Layer 13 of a small transformer language model trained on English Wikipedia (16 layers, counted from 0, width 128).
A neuron's activation on a vector x is SiLU(gate . x) times (in . x), where the dot is the dot product.
The model reads these tokens: " all" " of" " equ" "al" " l" "ength" "," " which" " r" "h" "y" "me" " A" "A" "B" "B" "." " He" " be" "g" "ins"

The vector x that enters this layer's MLP at each token. A number n stands for n times 0.048.
0 " all": 12 -21 13 -22 14 -38 -27 3 -74 3 -50 35 2 -2 26 1 12 -4 15 -19 -19 12 -15 -33 -20 -5 -13 7 0 -12 11 49 -1 32 56 31 -23 -3 -14 23 3 -6 -9 -4 4 8 15 16 -12 -5 -1 -19 13 -9 12 -7 -6 -4 -42 -19 -8 15 -28 -22 -36 15 -15 -13 16 -16 16 -15 -16 -1 -5 -9 34 -12 0 17 -3 8 6 0 -20 -25 -13 12 36 -16 -25 22 18 -18 18 27 -18 16 -12 -8 -4 -27 6 22 10 -4 5 28 -7 -12 -29 0 -16 24 -19 6 9 -29 -22 11 -3 5 3 -20 -18 9 -9 8
1 " of": 1 -7 15 -15 5 -44 -23 -16 -67 -13 -22 18 -6 17 5 -12 -4 2 28 -23 -8 10 -9 -15 -20 -8 25 8 -8 -1 2 54 17 -4 31 30 -21 39 -9 15 28 -7 1 -16 21 -3 10 1 -32 -21 -24 -34 0 -31 -9 6 -23 -4 -32 -21 7 24 -27 -2 -33 26 -4 17 -16 -20 -31 -1 -16 -4 -2 -28 4 -28 7 21 -9 14 18 -12 -22 -33 -11 9 23 -27 -48 2 -2 -19 32 0 -15 21 -16 -11 10 -25 -14 28 -2 21 20 32 -6 -18 -31 8 -16 34 -7 5 21 10 -20 32 -13 5 -1 5 3 21 16 -6
2 " equ": 2 11 10 19 8 32 -22 -14 -47 -14 4 -2 7 -8 5 -13 6 8 18 6 11 -5 -8 -26 -9 2 11 -2 -8 30 29 30 7 21 37 -28 0 1 -16 26 58 -30 -18 25 47 7 -1 17 39 -35 17 44 -16 -12 22 9 -20 3 -40 -34 -15 17 -60 -23 -31 -6 -13 14 24 -14 2 -16 3 14 22 16 36 36 -17 -9 -19 -14 -24 8 -11 -4 7 5 -1 -8 -15 7 -13 -31 17 20 16 -10 -2 -6 1 -9 7 10 25 -17 -13 -5 -17 11 -19 -7 -9 -6 -16 7 -12 -15 -41 -9 11 -13 9 -8 26 31 18 15
3 "al": 5 21 38 28 -11 -31 4 22 0 4 -17 20 5 12 11 18 -12 15 -1 27 -12 10 -25 -7 20 38 28 8 -24 3 1 15 -35 57 32 -23 7 -8 13 5 13 -9 -12 24 -36 3 -11 20 16 -25 47 48 5 -18 -24 -10 26 12 -43 -32 2 -20 -42 31 -18 4 31 28 18 25 13 -3 4 26 -10 -7 12 1 18 26 8 -4 -61 11 -21 19 3 1 4 7 6 32 -6 19 1 -28 1 29 -23 2 7 -18 20 10 34 -11 8 26 -20 -36 4 -38 -28 6 -14 -42 -10 -36 -19 -3 -17 -4 15 -15 34 10 -11 18
4 " l": -1 -34 16 21 -14 -19 19 -5 -20 -60 9 -35 -2 -25 -5 7 -39 28 -29 21 -28 2 -38 -10 -21 -12 9 16 8 26 12 27 -16 21 17 -7 -1 -21 -11 -2 -37 -47 4 0 9 5 11 17 43 -1 -6 19 18 2 15 -8 19 -14 -15 -17 -20 -5 -37 26 -32 -10 12 -5 1 10 3 18 19 19 -2 34 19 64 20 4 -13 -20 4 -31 -33 -8 7 3 6 11 -16 11 4 -1 -36 21 -12 -7 -39 5 15 -24 10 32 24 -6 34 27 -20 -12 -47 -5 -26 -13 -11 -11 -14 -15 -41 16 -2 4 2 12 6 -1 -18 2
5 "ength": -5 -17 -7 21 8 -42 -11 12 -41 -39 -23 2 5 -52 3 -4 -22 33 -18 -10 -11 -1 -4 -31 32 -30 18 27 12 11 3 47 -4 33 10 -4 -24 12 13 37 -5 10 -22 21 17 25 28 6 38 -25 2 32 10 -28 4 -36 0 -22 -2 -9 -17 -14 -4 28 0 11 -7 17 5 5 33 -3 -24 16 10 1 -24 0 9 10 15 -20 -8 4 5 -3 -14 6 -28 37 -43 25 34 -11 -10 37 3 39 -18 -26 8 -9 4 6 28 24 37 27 -7 -26 10 -33 -45 8 2 -18 8 -28 -11 -10 1 4 28 -24 1 3 0 29
6 ",": 4 8 1 -21 10 -47 -20 -15 -95 -20 -20 9 2 -4 5 -6 0 7 19 -17 8 -2 -5 12 -2 -12 13 20 -17 -23 -13 49 11 -9 6 13 -19 15 -15 10 25 -3 10 -18 22 14 11 2 -18 -18 -17 -36 9 -15 -19 9 -24 12 -25 0 -8 8 -40 -9 -34 20 8 9 -16 -20 -13 -19 -7 -10 -8 -12 6 -24 2 14 9 12 34 -10 -11 -22 -8 -3 7 -34 -48 2 -10 -12 35 2 -15 12 -10 -9 13 -9 5 46 -3 11 20 26 -13 -13 -33 8 -14 36 -16 2 19 -3 -13 30 -6 5 8 -5 -7 28 -4 0
7 " which": 4 20 -7 -41 1 -40 -34 -27 -54 -15 -50 -2 -1 10 32 2 -24 13 9 0 7 -16 2 5 -2 6 5 0 -31 9 -4 23 7 55 35 -25 -11 -8 -49 -1 4 19 -13 -22 18 7 27 -4 2 12 -12 -23 15 -17 -31 24 18 5 -21 -4 -3 -18 -19 -8 -28 22 4 -30 0 -1 1 7 47 5 -22 14 21 18 -11 33 33 8 11 -11 6 2 -16 0 -19 -26 -48 10 -14 16 14 11 12 -5 21 -11 37 -7 -1 19 -26 -9 1 -1 -9 -18 -34 0 -22 2 -32 18 3 -27 -10 -16 6 -17 -11 -8 -10 24 -19 45
8 " r": 14 1 -8 -3 -10 -29 1 7 -23 -21 21 22 26 -18 32 10 1 26 -34 -3 2 -10 -8 6 21 -17 43 -18 -3 0 -8 1 8 60 49 -3 -14 0 -55 54 -10 -25 3 13 14 -10 10 -7 26 -4 -44 1 6 19 -44 -21 -3 -7 -6 13 2 -27 -18 -22 -15 38 -16 -20 -2 2 5 -18 9 9 13 2 42 46 -36 63 -5 -5 15 39 -23 8 -7 -11 15 28 -38 -16 -19 -6 -2 -17 20 -5 -21 -6 19 -22 -20 1 -4 9 6 19 -20 -8 -28 -17 8 -6 -8 -8 -29 -10 -31 -25 35 9 1 -17 11 3 9 3
9 "h": -14 -66 2 -2 -2 -23 -18 -12 -4 12 45 11 18 -8 14 43 -10 40 -13 38 34 -4 8 -4 31 30 -4 20 -10 -15 -18 19 13 48 7 -8 -5 -33 -18 4 3 -27 14 -7 -18 6 -14 -6 38 6 -48 -35 1 -38 -1 -18 24 -10 -17 12 15 -14 -11 32 10 11 -1 10 8 21 18 -24 -65 31 20 28 18 11 -31 30 13 17 -6 16 -45 1 0 -7 9 7 -8 6 -6 36 -13 2 20 11 -31 -2 10 3 11 20 13 16 6 39 6 -6 47 -53 -1 -16 -17 1 -20 -47 -12 1 23 14 6 -12 9 18 9 3
10 "y": 24 -55 -4 31 -6 -3 9 -32 14 -4 -29 13 16 -21 6 33 2 -5 -7 13 -10 2 -20 9 9 -12 47 11 -41 19 -25 33 -3 -6 8 12 -11 -4 -15 -17 -36 3 14 7 -23 6 -6 -1 -10 8 -35 -5 58 -28 -19 -51 11 19 -20 13 7 -12 7 7 8 6 0 -3 5 -5 8 19 -35 -9 24 19 3 5 21 49 15 25 2 -2 9 10 -4 -10 -11 -21 -48 11 20 -17 2 -16 30 46 -36 -7 22 -25 25 24 -3 17 13 10 -13 -20 22 -48 -13 -12 -5 -17 4 -47 13 -21 -16 -11 -1 -22 34 -36 6 10
11 "me": 33 -34 14 -3 -4 -15 -1 -8 -46 -27 -27 -11 0 -14 -13 -1 -4 20 -26 23 0 8 2 -18 38 12 41 19 -1 25 1 11 15 2 24 16 -38 -23 42 -40 21 24 -12 -14 48 -1 2 3 -9 30 -11 6 -2 -19 -52 0 15 38 -5 -11 19 -5 -9 -24 -23 3 35 3 1 9 20 15 29 -15 13 30 17 23 6 9 42 32 15 10 37 -40 -15 -34 -22 -14 -26 0 -8 1 4 18 14 0 -34 14 11 10 -34 6 -2 15 5 -34 45 19 -15 -31 3 -8 -33 -3 -4 -15 -14 -6 -20 -18 -19 -11 -1 -6 -20 20
12 " A": 5 -13 -6 21 27 -5 2 15 -34 4 -3 -3 -15 29 -21 15 11 -3 -33 9 15 -11 10 0 -9 -5 21 1 7 -9 -15 -10 5 -30 68 16 -9 10 18 4 -17 -8 -16 2 35 18 -21 13 -2 4 -3 15 6 2 -34 17 -49 21 -39 34 1 -6 1 -8 -16 -1 -9 -5 -25 15 -9 -3 14 2 -21 24 34 15 2 37 -12 -6 6 27 -1 22 -33 -20 -10 6 -35 -8 -18 21 -15 14 -4 -7 0 -20 48 -15 -30 11 -17 -11 9 -11 -28 -6 23 9 0 -22 15 -19 12 6 -40 -17 34 -16 -21 -14 -1 -41 -16 -8
13 "A": 0 -22 17 1 42 -6 4 -7 -31 16 13 -25 -21 9 18 15 11 11 -12 39 -6 20 29 14 12 14 -11 14 19 -30 -19 -20 22 24 70 -24 -21 19 27 -27 20 25 -2 -11 -19 -7 7 -7 -21 17 19 33 8 7 -18 13 -6 2 -30 17 3 -1 10 -1 -34 31 -21 20 -15 7 11 23 6 -30 -23 1 13 29 19 13 40 -37 -17 41 -30 -14 -11 -17 -21 18 -24 -11 -17 4 7 38 1 21 19 11 29 -3 5 12 8 19 0 -32 -19 14 11 10 -15 -32 -5 28 3 -8 -3 -30 24 -18 -15 -10 22 -44 -3 -33
14 "B": -3 -28 -8 22 34 -7 19 3 -13 19 -2 -34 -6 -10 1 22 33 0 9 34 -18 11 10 -8 6 7 7 21 14 -47 -37 -14 33 11 66 -6 -37 -17 -19 -2 23 26 -11 -39 -11 11 13 0 4 8 -27 3 -7 -2 -26 1 9 -17 -15 -4 38 -8 -3 -28 -41 23 -5 -15 -2 5 8 27 33 -39 -42 4 -18 17 26 -15 40 11 -22 21 -23 6 21 -10 -22 -9 2 -10 8 9 5 31 0 -3 11 36 5 -2 4 -19 22 6 3 -14 -5 22 0 21 -13 -11 -39 38 20 -20 -12 -4 -1 3 -16 8 17 -51 -8 -43
15 "B": -16 1 -10 17 24 -18 12 18 -17 11 -14 -27 1 -7 -10 0 24 5 23 33 -24 13 21 -26 -9 18 -1 5 11 -57 -22 1 43 24 65 10 -39 -19 -31 18 6 19 -19 -49 8 11 28 9 1 -3 -32 3 -13 -6 -20 -4 -9 -17 -22 -1 34 -2 2 -23 -28 9 -11 -32 6 -14 20 16 28 -26 -40 8 -15 -4 17 -7 37 27 -3 16 -6 21 22 -20 2 -1 4 8 20 4 14 22 -17 -15 19 27 2 -4 7 -4 23 9 -11 0 6 16 -7 29 -7 -10 -30 32 10 -38 -27 -3 3 15 -14 -13 17 -48 -12 -33
16 ".": 9 19 1 -11 20 -61 -22 -7 -89 -13 7 17 5 -7 1 -18 -8 -2 29 -5 19 15 16 29 -5 2 12 12 1 -29 -2 45 2 10 12 9 -29 15 -24 5 14 1 25 -18 21 4 -8 2 -6 -17 -14 -24 9 -11 -14 20 -15 5 -28 0 17 17 -3 -5 -30 0 0 -19 -11 -28 -12 -18 -17 6 -19 -23 8 -15 9 15 9 24 31 -28 -31 -14 -4 1 12 -27 -47 -24 22 -16 44 -3 -10 -17 -15 -6 26 -22 7 31 5 13 29 14 -3 8 -25 -2 -27 29 5 13 24 4 -6 25 -1 -4 3 -6 -1 17 -8 -3
17 " He": -9 45 -2 -20 1 8 -15 4 -69 -28 -7 3 -13 -11 16 30 -11 16 9 17 7 6 -24 -4 -23 0 44 -11 -3 -8 -3 18 9 34 19 -35 -36 -36 -15 3 25 7 -17 -14 1 1 -3 0 -18 -12 -21 -19 -26 -18 -8 12 -1 -11 -20 23 13 -25 -22 -4 -23 13 -22 -31 -6 22 4 11 37 4 -21 30 13 5 -37 40 -16 15 33 -11 23 -29 -20 -19 -16 -4 -40 -7 1 13 19 -27 4 -12 18 -12 27 -6 -4 9 -9 37 -40 14 -8 13 -26 -15 15 -8 -41 11 -18 -37 -15 -44 16 3 -19 7 0 -1 -10 37
18 " be": -14 -33 -11 -2 0 3 28 13 -39 0 -19 14 7 -16 29 -4 -10 -13 -11 18 3 -12 -29 -7 -13 -27 19 -3 -4 -11 -30 0 21 4 45 15 8 -15 19 19 -1 5 -18 -20 43 -12 3 -15 15 -22 -14 -14 8 -8 -1 -5 3 -42 -6 27 21 -10 -41 -13 -26 -14 26 -17 22 -21 11 31 48 14 -28 -13 21 27 -22 47 58 11 41 -13 9 12 -22 -11 -10 3 -33 -12 33 26 25 -1 -9 4 -39 17 -5 -36 -1 49 -9 3 -22 34 8 -4 27 -18 -19 -38 -16 25 -5 19 -11 -40 5 2 4 11 32 -12 30 35
19 "g": 16 -20 -13 -4 -29 -18 -34 4 -21 -15 -27 1 -14 -7 14 39 14 11 0 40 13 6 -21 8 31 3 0 -18 -1 20 8 13 -1 29 -25 23 -2 -22 -48 -7 14 21 0 -20 1 -4 -24 -15 5 -6 -39 0 20 -18 -6 0 -32 6 -32 44 8 -11 17 -28 -32 18 4 -36 3 -3 11 12 -10 -40 14 -16 58 -6 0 35 -5 32 26 16 -42 2 26 -14 -27 17 14 36 -8 6 29 22 43 2 -27 28 24 4 20 41 9 23 -31 34 -18 4 47 -11 -2 -18 -13 5 23 27 -25 4 -13 -20 -24 -3 -14 4 0 27
20 "ins": -17 -7 19 -29 -33 -13 -4 -3 -22 -4 -57 5 30 -27 38 -2 13 32 -4 9 2 -15 -13 6 24 -29 37 -12 -16 23 4 34 9 29 10 13 0 -12 -7 -21 9 15 -21 -2 1 35 -2 -3 -18 -27 -23 28 -23 -7 10 -41 10 5 -31 21 -6 -13 -17 -34 -7 22 -9 3 15 3 48 -9 5 -5 -24 -10 18 -15 -20 12 31 2 36 35 -5 38 16 -35 -23 7 -44 0 -35 -14 -30 5 22 -19 -20 45 4 -9 47 -2 -6 11 14 -1 -6 -11 13 -19 -17 -21 -1 6 6 16 -14 16 3 20 -11 -49 17 18 15 4

Each question shows the input weights of one neuron of the MLP. A number n stands for n times 0.0035.

n238 gate: -50 -26 -4 -1 0 26 24 13 10 -10 0 -28 -8 -13 26 0 -54 1 21 -4 22 -24 -10 -13 -14 -43 -1 17 12 10 22 24 10 -21 -17 2 -8 2 -4 7 -23 17 16 40 20 -7 -33 37 -4 -25 -11 15 34 -31 -11 -5 20 2 17 -21 -30 10 11 12 -9 -11 -10 29 32 25 -65 -4 -15 -27 -13 -25 12 0 -53 39 -1 -11 -24 1 -16 -5 9 21 -33 -22 -8 -16 -2 30 17 8 21 22 -2 -19 -4 21 18 -1 -7 24 -24 2 10 -1 10 -12 5 -8 7 5 1 13 -9 -18 24 -10 16 -5 -31 -7 23 16
n238 in: -29 -7 -15 -10 1 15 30 13 10 29 1 -2 -7 -5 -1 -22 -1 0 -12 17 17 8 -18 15 6 -24 -9 -41 -2 23 29 -15 12 20 9 10 -8 -9 3 -7 -32 -1 23 34 3 -12 -24 13 -28 -36 -10 -3 8 4 39 2 -10 1 4 -4 9 -4 20 24 -14 -7 -31 -16 35 15 39 42 -2 21 -20 9 47 10 -37 11 -1 22 -39 29 1 -22 14 -8 4 -5 -17 16 13 43 -6 5 31 6 17 -15 13 19 -16 -26 -2 44 -25 -1 5 6 -28 13 -26 3 14 6 10 19 -7 2 1 9 9 34 21 -1 -21 27
It fires most on token 18 " be"

n151 gate: 9 -16 16 -3 -11 7 -1 18 -20 -13 -18 32 -30 -15 -9 -25 27 19 29 -22 -21 -15 5 16 -30 6 -15 -38 24 39 9 -20 -1 -15 7 -6 -17 -20 9 -17 6 5 6 -6 33 17 -19 -16 10 32 7 -22 19 8 28 -11 5 -26 23 -3 -3 36 1 6 14 32 -3 -8 -6 -10 -3 25 7 12 13 15 17 -25 8 5 6 -8 27 12 -28 -29 20 -42 -15 -24 -23 -28 -8 -22 -48 2 -6 -1 24 2 -11 -10 -18 6 -13 18 26 34 13 7 -12 16 15 -5 -12 17 9 17 21 -27 3 -23 -5 -3 -35 -1 13 29
n151 in: -9 1 7 -28 10 0 -41 -1 -30 -22 -30 42 15 -13 -4 -24 -8 -2 3 9 17 -19 6 22 -33 21 -11 -26 12 22 -15 -27 -28 8 -15 -17 5 14 -16 -2 9 -17 -18 -15 0 12 -10 -16 45 1 9 -3 -21 26 -20 -5 14 -6 -34 24 16 -8 13 39 -12 -3 22 -1 2 26 34 -6 8 34 -34 -13 -11 -30 -18 7 -22 -1 31 -17 -10 -21 6 -42 3 -1 -10 -6 -35 -13 16 -24 -18 16 6 19 -4 29 29 21 -26 36 1 -23 21 -22 -32 -7 10 -9 -8 -7 -1 -19 -16 -17 8 -1 -5 -5 21 -3 -17 7
It fires most on token 17 " He"

n142 gate: 7 -15 9 -22 33 -1 -16 2 7 0 6 2 13 -2 -31 -35 -22 -49 -30 -28 -7 -14 -12 -8 -22 11 -7 -5 -26 16 -35 3 -3 -18 -18 14 -13 13 -8 5 12 20 1 6 -2 -15 -12 -8 -2 14 -11 -8 3 5 5 6 16 21 2 -29 -7 -12 -11 7 1 -13 28 32 5 -27 -1 -8 -15 -26 14 32 12 -16 6 -1 14 -7 24 1 24 -29 -3 21 13 -25 0 0 -18 -28 12 -19 -7 7 -18 -13 3 9 1 3 5 8 6 -6 -11 -16 -10 6 29 22 15 -2 -10 16 -5 33 12 -8 -2 -9 -18 7 0 32
n142 in: 3 -1 -1 -1 6 -15 -3 -8 -16 -31 -20 -11 -17 -40 2 -30 20 5 -2 8 -11 6 13 11 9 1 13 -4 0 -26 -21 4 2 17 8 -23 -8 -10 10 -13 16 1 -34 -5 12 -4 7 5 5 -21 -8 20 -16 -14 -18 -15 -31 27 -25 -20 20 -16 -39 -23 -26 -6 -2 25 -26 6 -13 -22 -1 4 22 13 7 3 17 21 3 36 -3 -29 -12 4 -11 9 -17 -2 -42 -18 23 -31 7 -11 -36 13 0 -12 41 -17 -6 27 3 15 15 -21 4 11 -13 -10 -10 5 -1 -6 -22 -24 -22 14 -5 12 -13 2 8 11 -13 -5
It fires most on token 6 ","

n118 gate: -24 -25 31 21 21 -12 -40 -15 12 -13 -1 -22 -3 22 -17 10 -4 -10 22 23 -58 -26 -41 -26 12 -17 -14 16 49 14 -14 14 -12 3 -10 -16 -36 50 24 20 -5 22 -10 47 4 8 -31 -2 16 25 -6 0 1 15 61 18 -10 -9 -14 -17 4 -5 6 -29 -3 -31 -2 8 -3 -7 -9 -6 3 8 3 11 -31 18 13 33 -8 -7 19 63 20 -1 -23 -23 21 -6 9 -4 15 -23 9 -6 -7 24 -25 -3 -20 19 19 -15 -1 5 27 10 6 -19 16 10 16 9 4 -6 15 15 5 -24 13 -28 -21 -49 -26 -17 -11 -31
n118 in: 16 -31 -6 -13 1 7 28 4 -11 -4 -10 32 -1 -2 -9 25 0 -20 -18 -26 -18 31 25 19 -13 -22 48 21 1 -3 2 10 -16 -15 -22 34 -29 2 -6 6 -28 -9 -29 5 23 26 -18 1 21 -5 -11 3 19 -4 -30 0 -14 -30 8 9 -6 -19 -39 5 5 25 -4 61 -16 -11 3 -27 15 -11 24 -18 30 -13 2 24 26 -22 20 -3 -18 -17 -32 8 2 -29 -5 26 -17 -9 5 21 5 25 14 -3 16 -13 3 53 -2 4 11 5 -31 -19 1 -7 4 2 6 -16 -9 -2 -18 1 19 17 19 6 -10 19 -3 35
It fires most on token 5 "ength"

n182 gate: 12 -25 -5 13 4 11 11 -9 6 -4 -6 -1 16 10 14 22 -24 -35 7 13 -10 -20 -21 -34 15 11 -24 15 -3 29 -6 46 -17 -43 10 43 13 4 -1 -19 -14 -36 13 -31 -2 -56 -1 -10 25 -6 -30 -10 -1 -31 5 -14 -6 40 8 -11 -34 -6 -20 29 43 3 -27 1 49 32 -42 29 33 -22 0 25 3 -13 26 -21 33 -15 8 14 1 22 -32 4 -21 -12 -16 17 1 10 -15 26 -24 27 -5 39 -17 -23 1 -10 -42 -45 34 -15 -49 -5 -23 2 46 -6 -1 -2 10 -6 30 6 -20 -8 -13 19 -40 22 61 -14
n182 in: 33 -5 25 71 2 -11 31 -3 -12 33 2 -12 21 27 -19 6 4 9 -19 -10 -6 24 -25 17 -20 4 34 -14 -23 1 -5 -6 -16 -24 -3 -33 -27 2 -24 -4 -22 -2 -7 13 -6 4 -16 21 -22 -11 7 12 17 29 13 -11 10 0 8 31 -7 8 0 -7 -7 28 -22 3 -20 11 19 13 -29 1 25 -10 8 32 -10 -2 -21 -9 25 -27 -10 -27 -16 8 19 -8 -17 10 4 -20 -10 27 10 14 11 -10 -14 -24 4 -6 34 26 -2 -9 17 -21 9 -53 -49 24 6 32 -19 -19 4 -14 7 34 10 -42 27 -4 13 -13
On which two tokens does it fire most, strongest first? 10 "y", 4 " l"

n109 gate: -23 13 7 -6 -10 -14 6 25 -3 -11 -10 25 -28 2 7 -4 -3 0 2 -34 -6 6 -5 0 -37 11 10 -2 4 25 -9 -6 -9 6 0 22 -9 -51 -12 -16 -19 17 -10 19 -11 12 -14 -13 -9 0 13 30 -11 -4 -16 5 11 36 8 -10 -28 -21 10 -19 3 33 -17 -1 3 14 -16 -15 -34 -5 2 -40 -9 20 -43 9 21 8 3 1 -17 13 -32 2 30 -3 5 0 12 -5 13 8 1 -8 -4 -26 15 -19 32 19 21 22 -9 5 -15 6 21 22 15 18 0 18 21 -7 7 -23 -6 -3 -11 45 -13 -7 4 13
n109 in: -22 14 10 17 -18 0 34 24 21 37 -7 46 18 3 7 17 9 -36 -8 6 3 -1 -16 20 -23 9 14 12 2 -2 -5 4 3 0 4 -8 -34 2 13 -11 -15 17 18 -12 -28 30 27 -26 -21 -11 14 2 -35 3 -3 38 -18 39 19 -9 -4 -17 -7 -28 -23 4 3 -7 31 14 7 -17 10 -10 -25 16 58 -13 -28 -5 -14 -8 -9 -15 6 -10 -32 13 -3 -2 8 4 -6 -11 -17 -5 9 -26 8 -2 24 -24 5 -20 -21 -10 -14 21 11 -4 25 -12 -7 -3 -11 10 13 8 32 -3 -37 -20 2 37 35 11 1 -6
It fires most on token 17 " He"

n307 gate: -23 1 12 15 16 -6 -19 -35 44 -11 -4 -29 -14 -22 -2 -14 -3 16 6 -11 36 -47 -17 11 -15 -46 -10 -31 22 -13 0 44 35 -26 -7 -4 -23 10 -35 23 -17 1 -6 7 -2 -27 -27 1 -18 13 -1 -21 17 -24 -1 1 -27 28 50 -5 -33 45 1 -16 25 12 -30 -41 27 -75 -28 11 -34 -7 4 15 12 35 -6 -22 -3 -26 -23 9 1 -5 -18 6 -17 -3 26 1 -19 -32 24 1 -34 7 -13 -1 -20 4 7 47 10 -15 -25 -17 15 -30 7 5 -54 10 31 28 3 -7 -18 -26 -36 1 -6 29 -7 -10 31 -19
n307 in: -22 -3 -35 10 18 10 31 9 13 33 4 15 21 -31 -33 -21 -17 4 20 -50 21 -15 -20 -36 5 27 -1 6 5 3 -7 -2 -8 -4 27 11 -37 18 10 40 41 -1 1 43 -14 18 0 -5 -2 -21 1 19 21 -17 -12 -5 -15 53 -10 0 -13 23 26 16 3 -31 24 -7 19 7 -5 -18 -8 -7 -15 -5 29 -38 19 13 -27 -6 -8 -12 35 20 -19 -5 7 -9 -17 31 13 -7 2 9 -12 -34 11 -8 6 -27 4 -2 -4 -13 -24 24 13 -18 10 13 11 -39 -23 20 29 -14 32 -14 33 12 16 -1 -5 4 18 28
On which token does it fire most, and how strongly? 2 " equ", at about 0.41

n82 gate: 17 18 3 -26 25 -11 -34 -7 -2 1 3 35 8 5 31 -21 -11 -18 -38 19 -20 -15 3 -8 -20 -13 -25 3 0 -31 -4 -11 2 2 -16 8 -24 12 -4 11 8 -16 -23 7 -8 11 -7 0 17 -12 -25 -39 8 -1 29 1 18 -13 -8 13 11 6 -1 29 8 -9 -12 -13 19 -26 -1 14 10 -8 1 -7 -1 -2 -13 36 -8 -6 48 0 -2 0 4 -37 34 24 13 16 -30 -5 4 -10 1 10 -16 -1 -33 -4 -1 12 -14 -51 -11 7 -18 5 -3 18 2 20 -5 6 5 11 32 -1 29 12 -30 6 -11 31 19 38
n82 in: 43 -3 -3 -5 -2 -7 -15 14 -25 -10 -16 5 9 -12 26 0 -13 -14 -9 33 -8 25 32 23 8 -4 16 -5 -1 -19 2 -8 19 23 22 -19 -3 -10 13 0 13 -16 -26 -6 -2 18 -12 16 18 -22 10 26 11 -17 -24 -21 -8 -9 -32 -7 5 8 -26 18 -15 -5 -2 -23 -6 -19 16 -31 32 -2 14 -9 14 19 -29 12 13 14 1 -32 -2 41 12 -13 9 42 -14 -17 -16 -10 -2 11 2 15 -24 8 -1 -32 -16 4 3 -32 7 2 -4 16 13 -17 -18 3 -18 -15 -6 -4 -13 2 32 24 -20 20 1 8 -13 15
On which three tokens does it fire most, strongest first? 18 " be", 8 " r", 0 " all"

n123 gate: -1 3 2 -10 -19 33 1 -1 8 52 11 3 -26 12 19 5 1 21 -29 -8 27 -13 -47 16 1 47 -1 -20 -16 -6 31 10 4 -8 -14 53 29 -14 -14 -12 7 -28 19 23 -18 -27 -14 17 -8 -57 -5 26 19 17 24 24 18 6 -2 -15 46 37 -3 6 30 -4 10 -21 -7 -3 8 1 -5 33 -1 -36 -5 -45 9 -6 10 -20 -5 24 4 14 -3 -29 42 28 0 -15 -1 29 32 -49 20 48 14 -8 -11 24 21 4 5 18 -27 21 -19 1 20 -6 -3 -16 17 -24 6 -19 -26 -35 -3 6 14 -24 11 15 22 -10
n123 in: 17 42 17 18 25 3 -29 1 4 -1 -5 -19 -18 14 2 -42 -10 -37 14 -6 -6 9 35 -21 9 25 -15 -5 -25 6 -9 -26 -34 43 24 -12 -4 12 6 7 2 -34 8 -9 -20 -14 -18 -33 -9 9 27 -19 9 -21 -21 15 -14 -8 10 -28 -50 20 -16 -12 17 -21 -11 -1 8 36 12 -34 2 19 -7 19 12 15 -6 6 15 -21 3 0 -3 -6 -14 -13 -8 -10 33 -9 39 -21 -1 4 -20 -27 -23 -17 -3 -21 23 -15 -19 5 6 -19 27 -28 1 -5 5 -9 13 10 -20 13 -2 33 9 7 -32 -37 -16 -33 11 -15
It fires most on token 3 "al"

n269 gate: -34 -22 -9 -12 -7 -5 22 34 -8 -16 2 -2 1 11 -2 8 6 14 36 -22 -38 -5 -3 -4 0 -6 -18 11 28 -15 4 9 13 20 6 10 17 0 -21 -15 -16 -11 7 39 39 -18 -16 2 12 -15 -15 5 14 -35 -23 1 39 -19 4 -12 -10 -2 -14 -1 20 24 1 -8 -30 -20 -47 -1 17 -4 4 -15 -14 -8 10 -30 33 20 10 13 -13 -12 14 -41 25 -14 -13 10 -12 9 -6 -13 -26 -17 -18 2 10 -11 -2 21 5 11 -21 14 -3 -16 4 -10 15 20 -28 2 25 1 26 -12 -24 10 -12 -2 -7 9 -17 20
n269 in: 28 11 20 3 17 9 7 11 -28 -29 12 -20 8 10 -1 -31 13 -14 24 18 20 -19 14 1 2 7 -3 -2 0 21 -2 -5 23 -50 -4 26 -35 -12 17 7 -14 -5 -22 20 11 -2 -1 7 -12 -13 7 33 21 -3 3 -15 -20 22 -19 -38 -6 18 -30 -10 9 -3 2 1 4 -14 7 -28 -15 9 -10 33 -13 3 23 19 -31 -3 -7 -17 25 17 8 2 -29 10 -12 -11 10 -8 14 25 2 10 25 -18 33 5 44 4 1 -48 -27 7 8 19 -24 -23 -3 39 16 28 -16 37 -14 8 -9 2 -29 13 -15 -1 5 -16
On which three tokens does it fire most, strongest first? 6 ",", 1 " of", 16 "."

n78 gate: 31 46 13 -53 17 7 -18 -4 -2 21 15 32 13 4 -32 -10 15 -27 1 -1 -17 1 1 23 -20 -3 35 7 12 36 11 14 7 -11 -9 16 -57 27 -15 -10 -1 -10 38 12 54 -16 -7 20 3 34 45 -5 -14 24 31 26 0 12 -22 11 13 -1 -23 28 -13 9 -3 48 -9 1 -37 -4 -17 -29 -24 19 31 0 -10 0 -5 -9 29 -3 24 -14 10 14 44 -9 -11 -40 1 9 4 -21 14 2 -17 15 24 -44 13 -8 -53 -1 -6 34 -16 -56 16 4 4 -11 -35 -41 3 0 8 10 1 -1 2 -28 -16 6 -9 18
n78 in: -5 -13 -12 7 30 10 0 -2 -1 1 -25 -4 -17 28 9 1 -7 -20 -11 6 0 -9 -22 45 3 -25 1 -35 30 -1 -5 -4 5 27 18 7 -9 -24 -6 -21 -22 27 -24 7 3 -24 4 26 2 19 -31 -1 54 -12 -24 39 2 -27 -5 27 22 5 -6 -13 2 -23 45 -6 15 5 3 -13 8 35 9 2 13 3 16 -25 3 -15 33 12 -35 -7 -15 27 -3 3 13 14 24 19 -30 -2 -13 -19 -4 -9 -11 3 3 -6 9 31 19 -16 -20 -32 29 -14 29 3 -36 -27 -22 7 -4 -17 38 -6 9 -32 29 -12 6 -5
On which token does it fire most, and how strongly? 12 " A", at about 1.1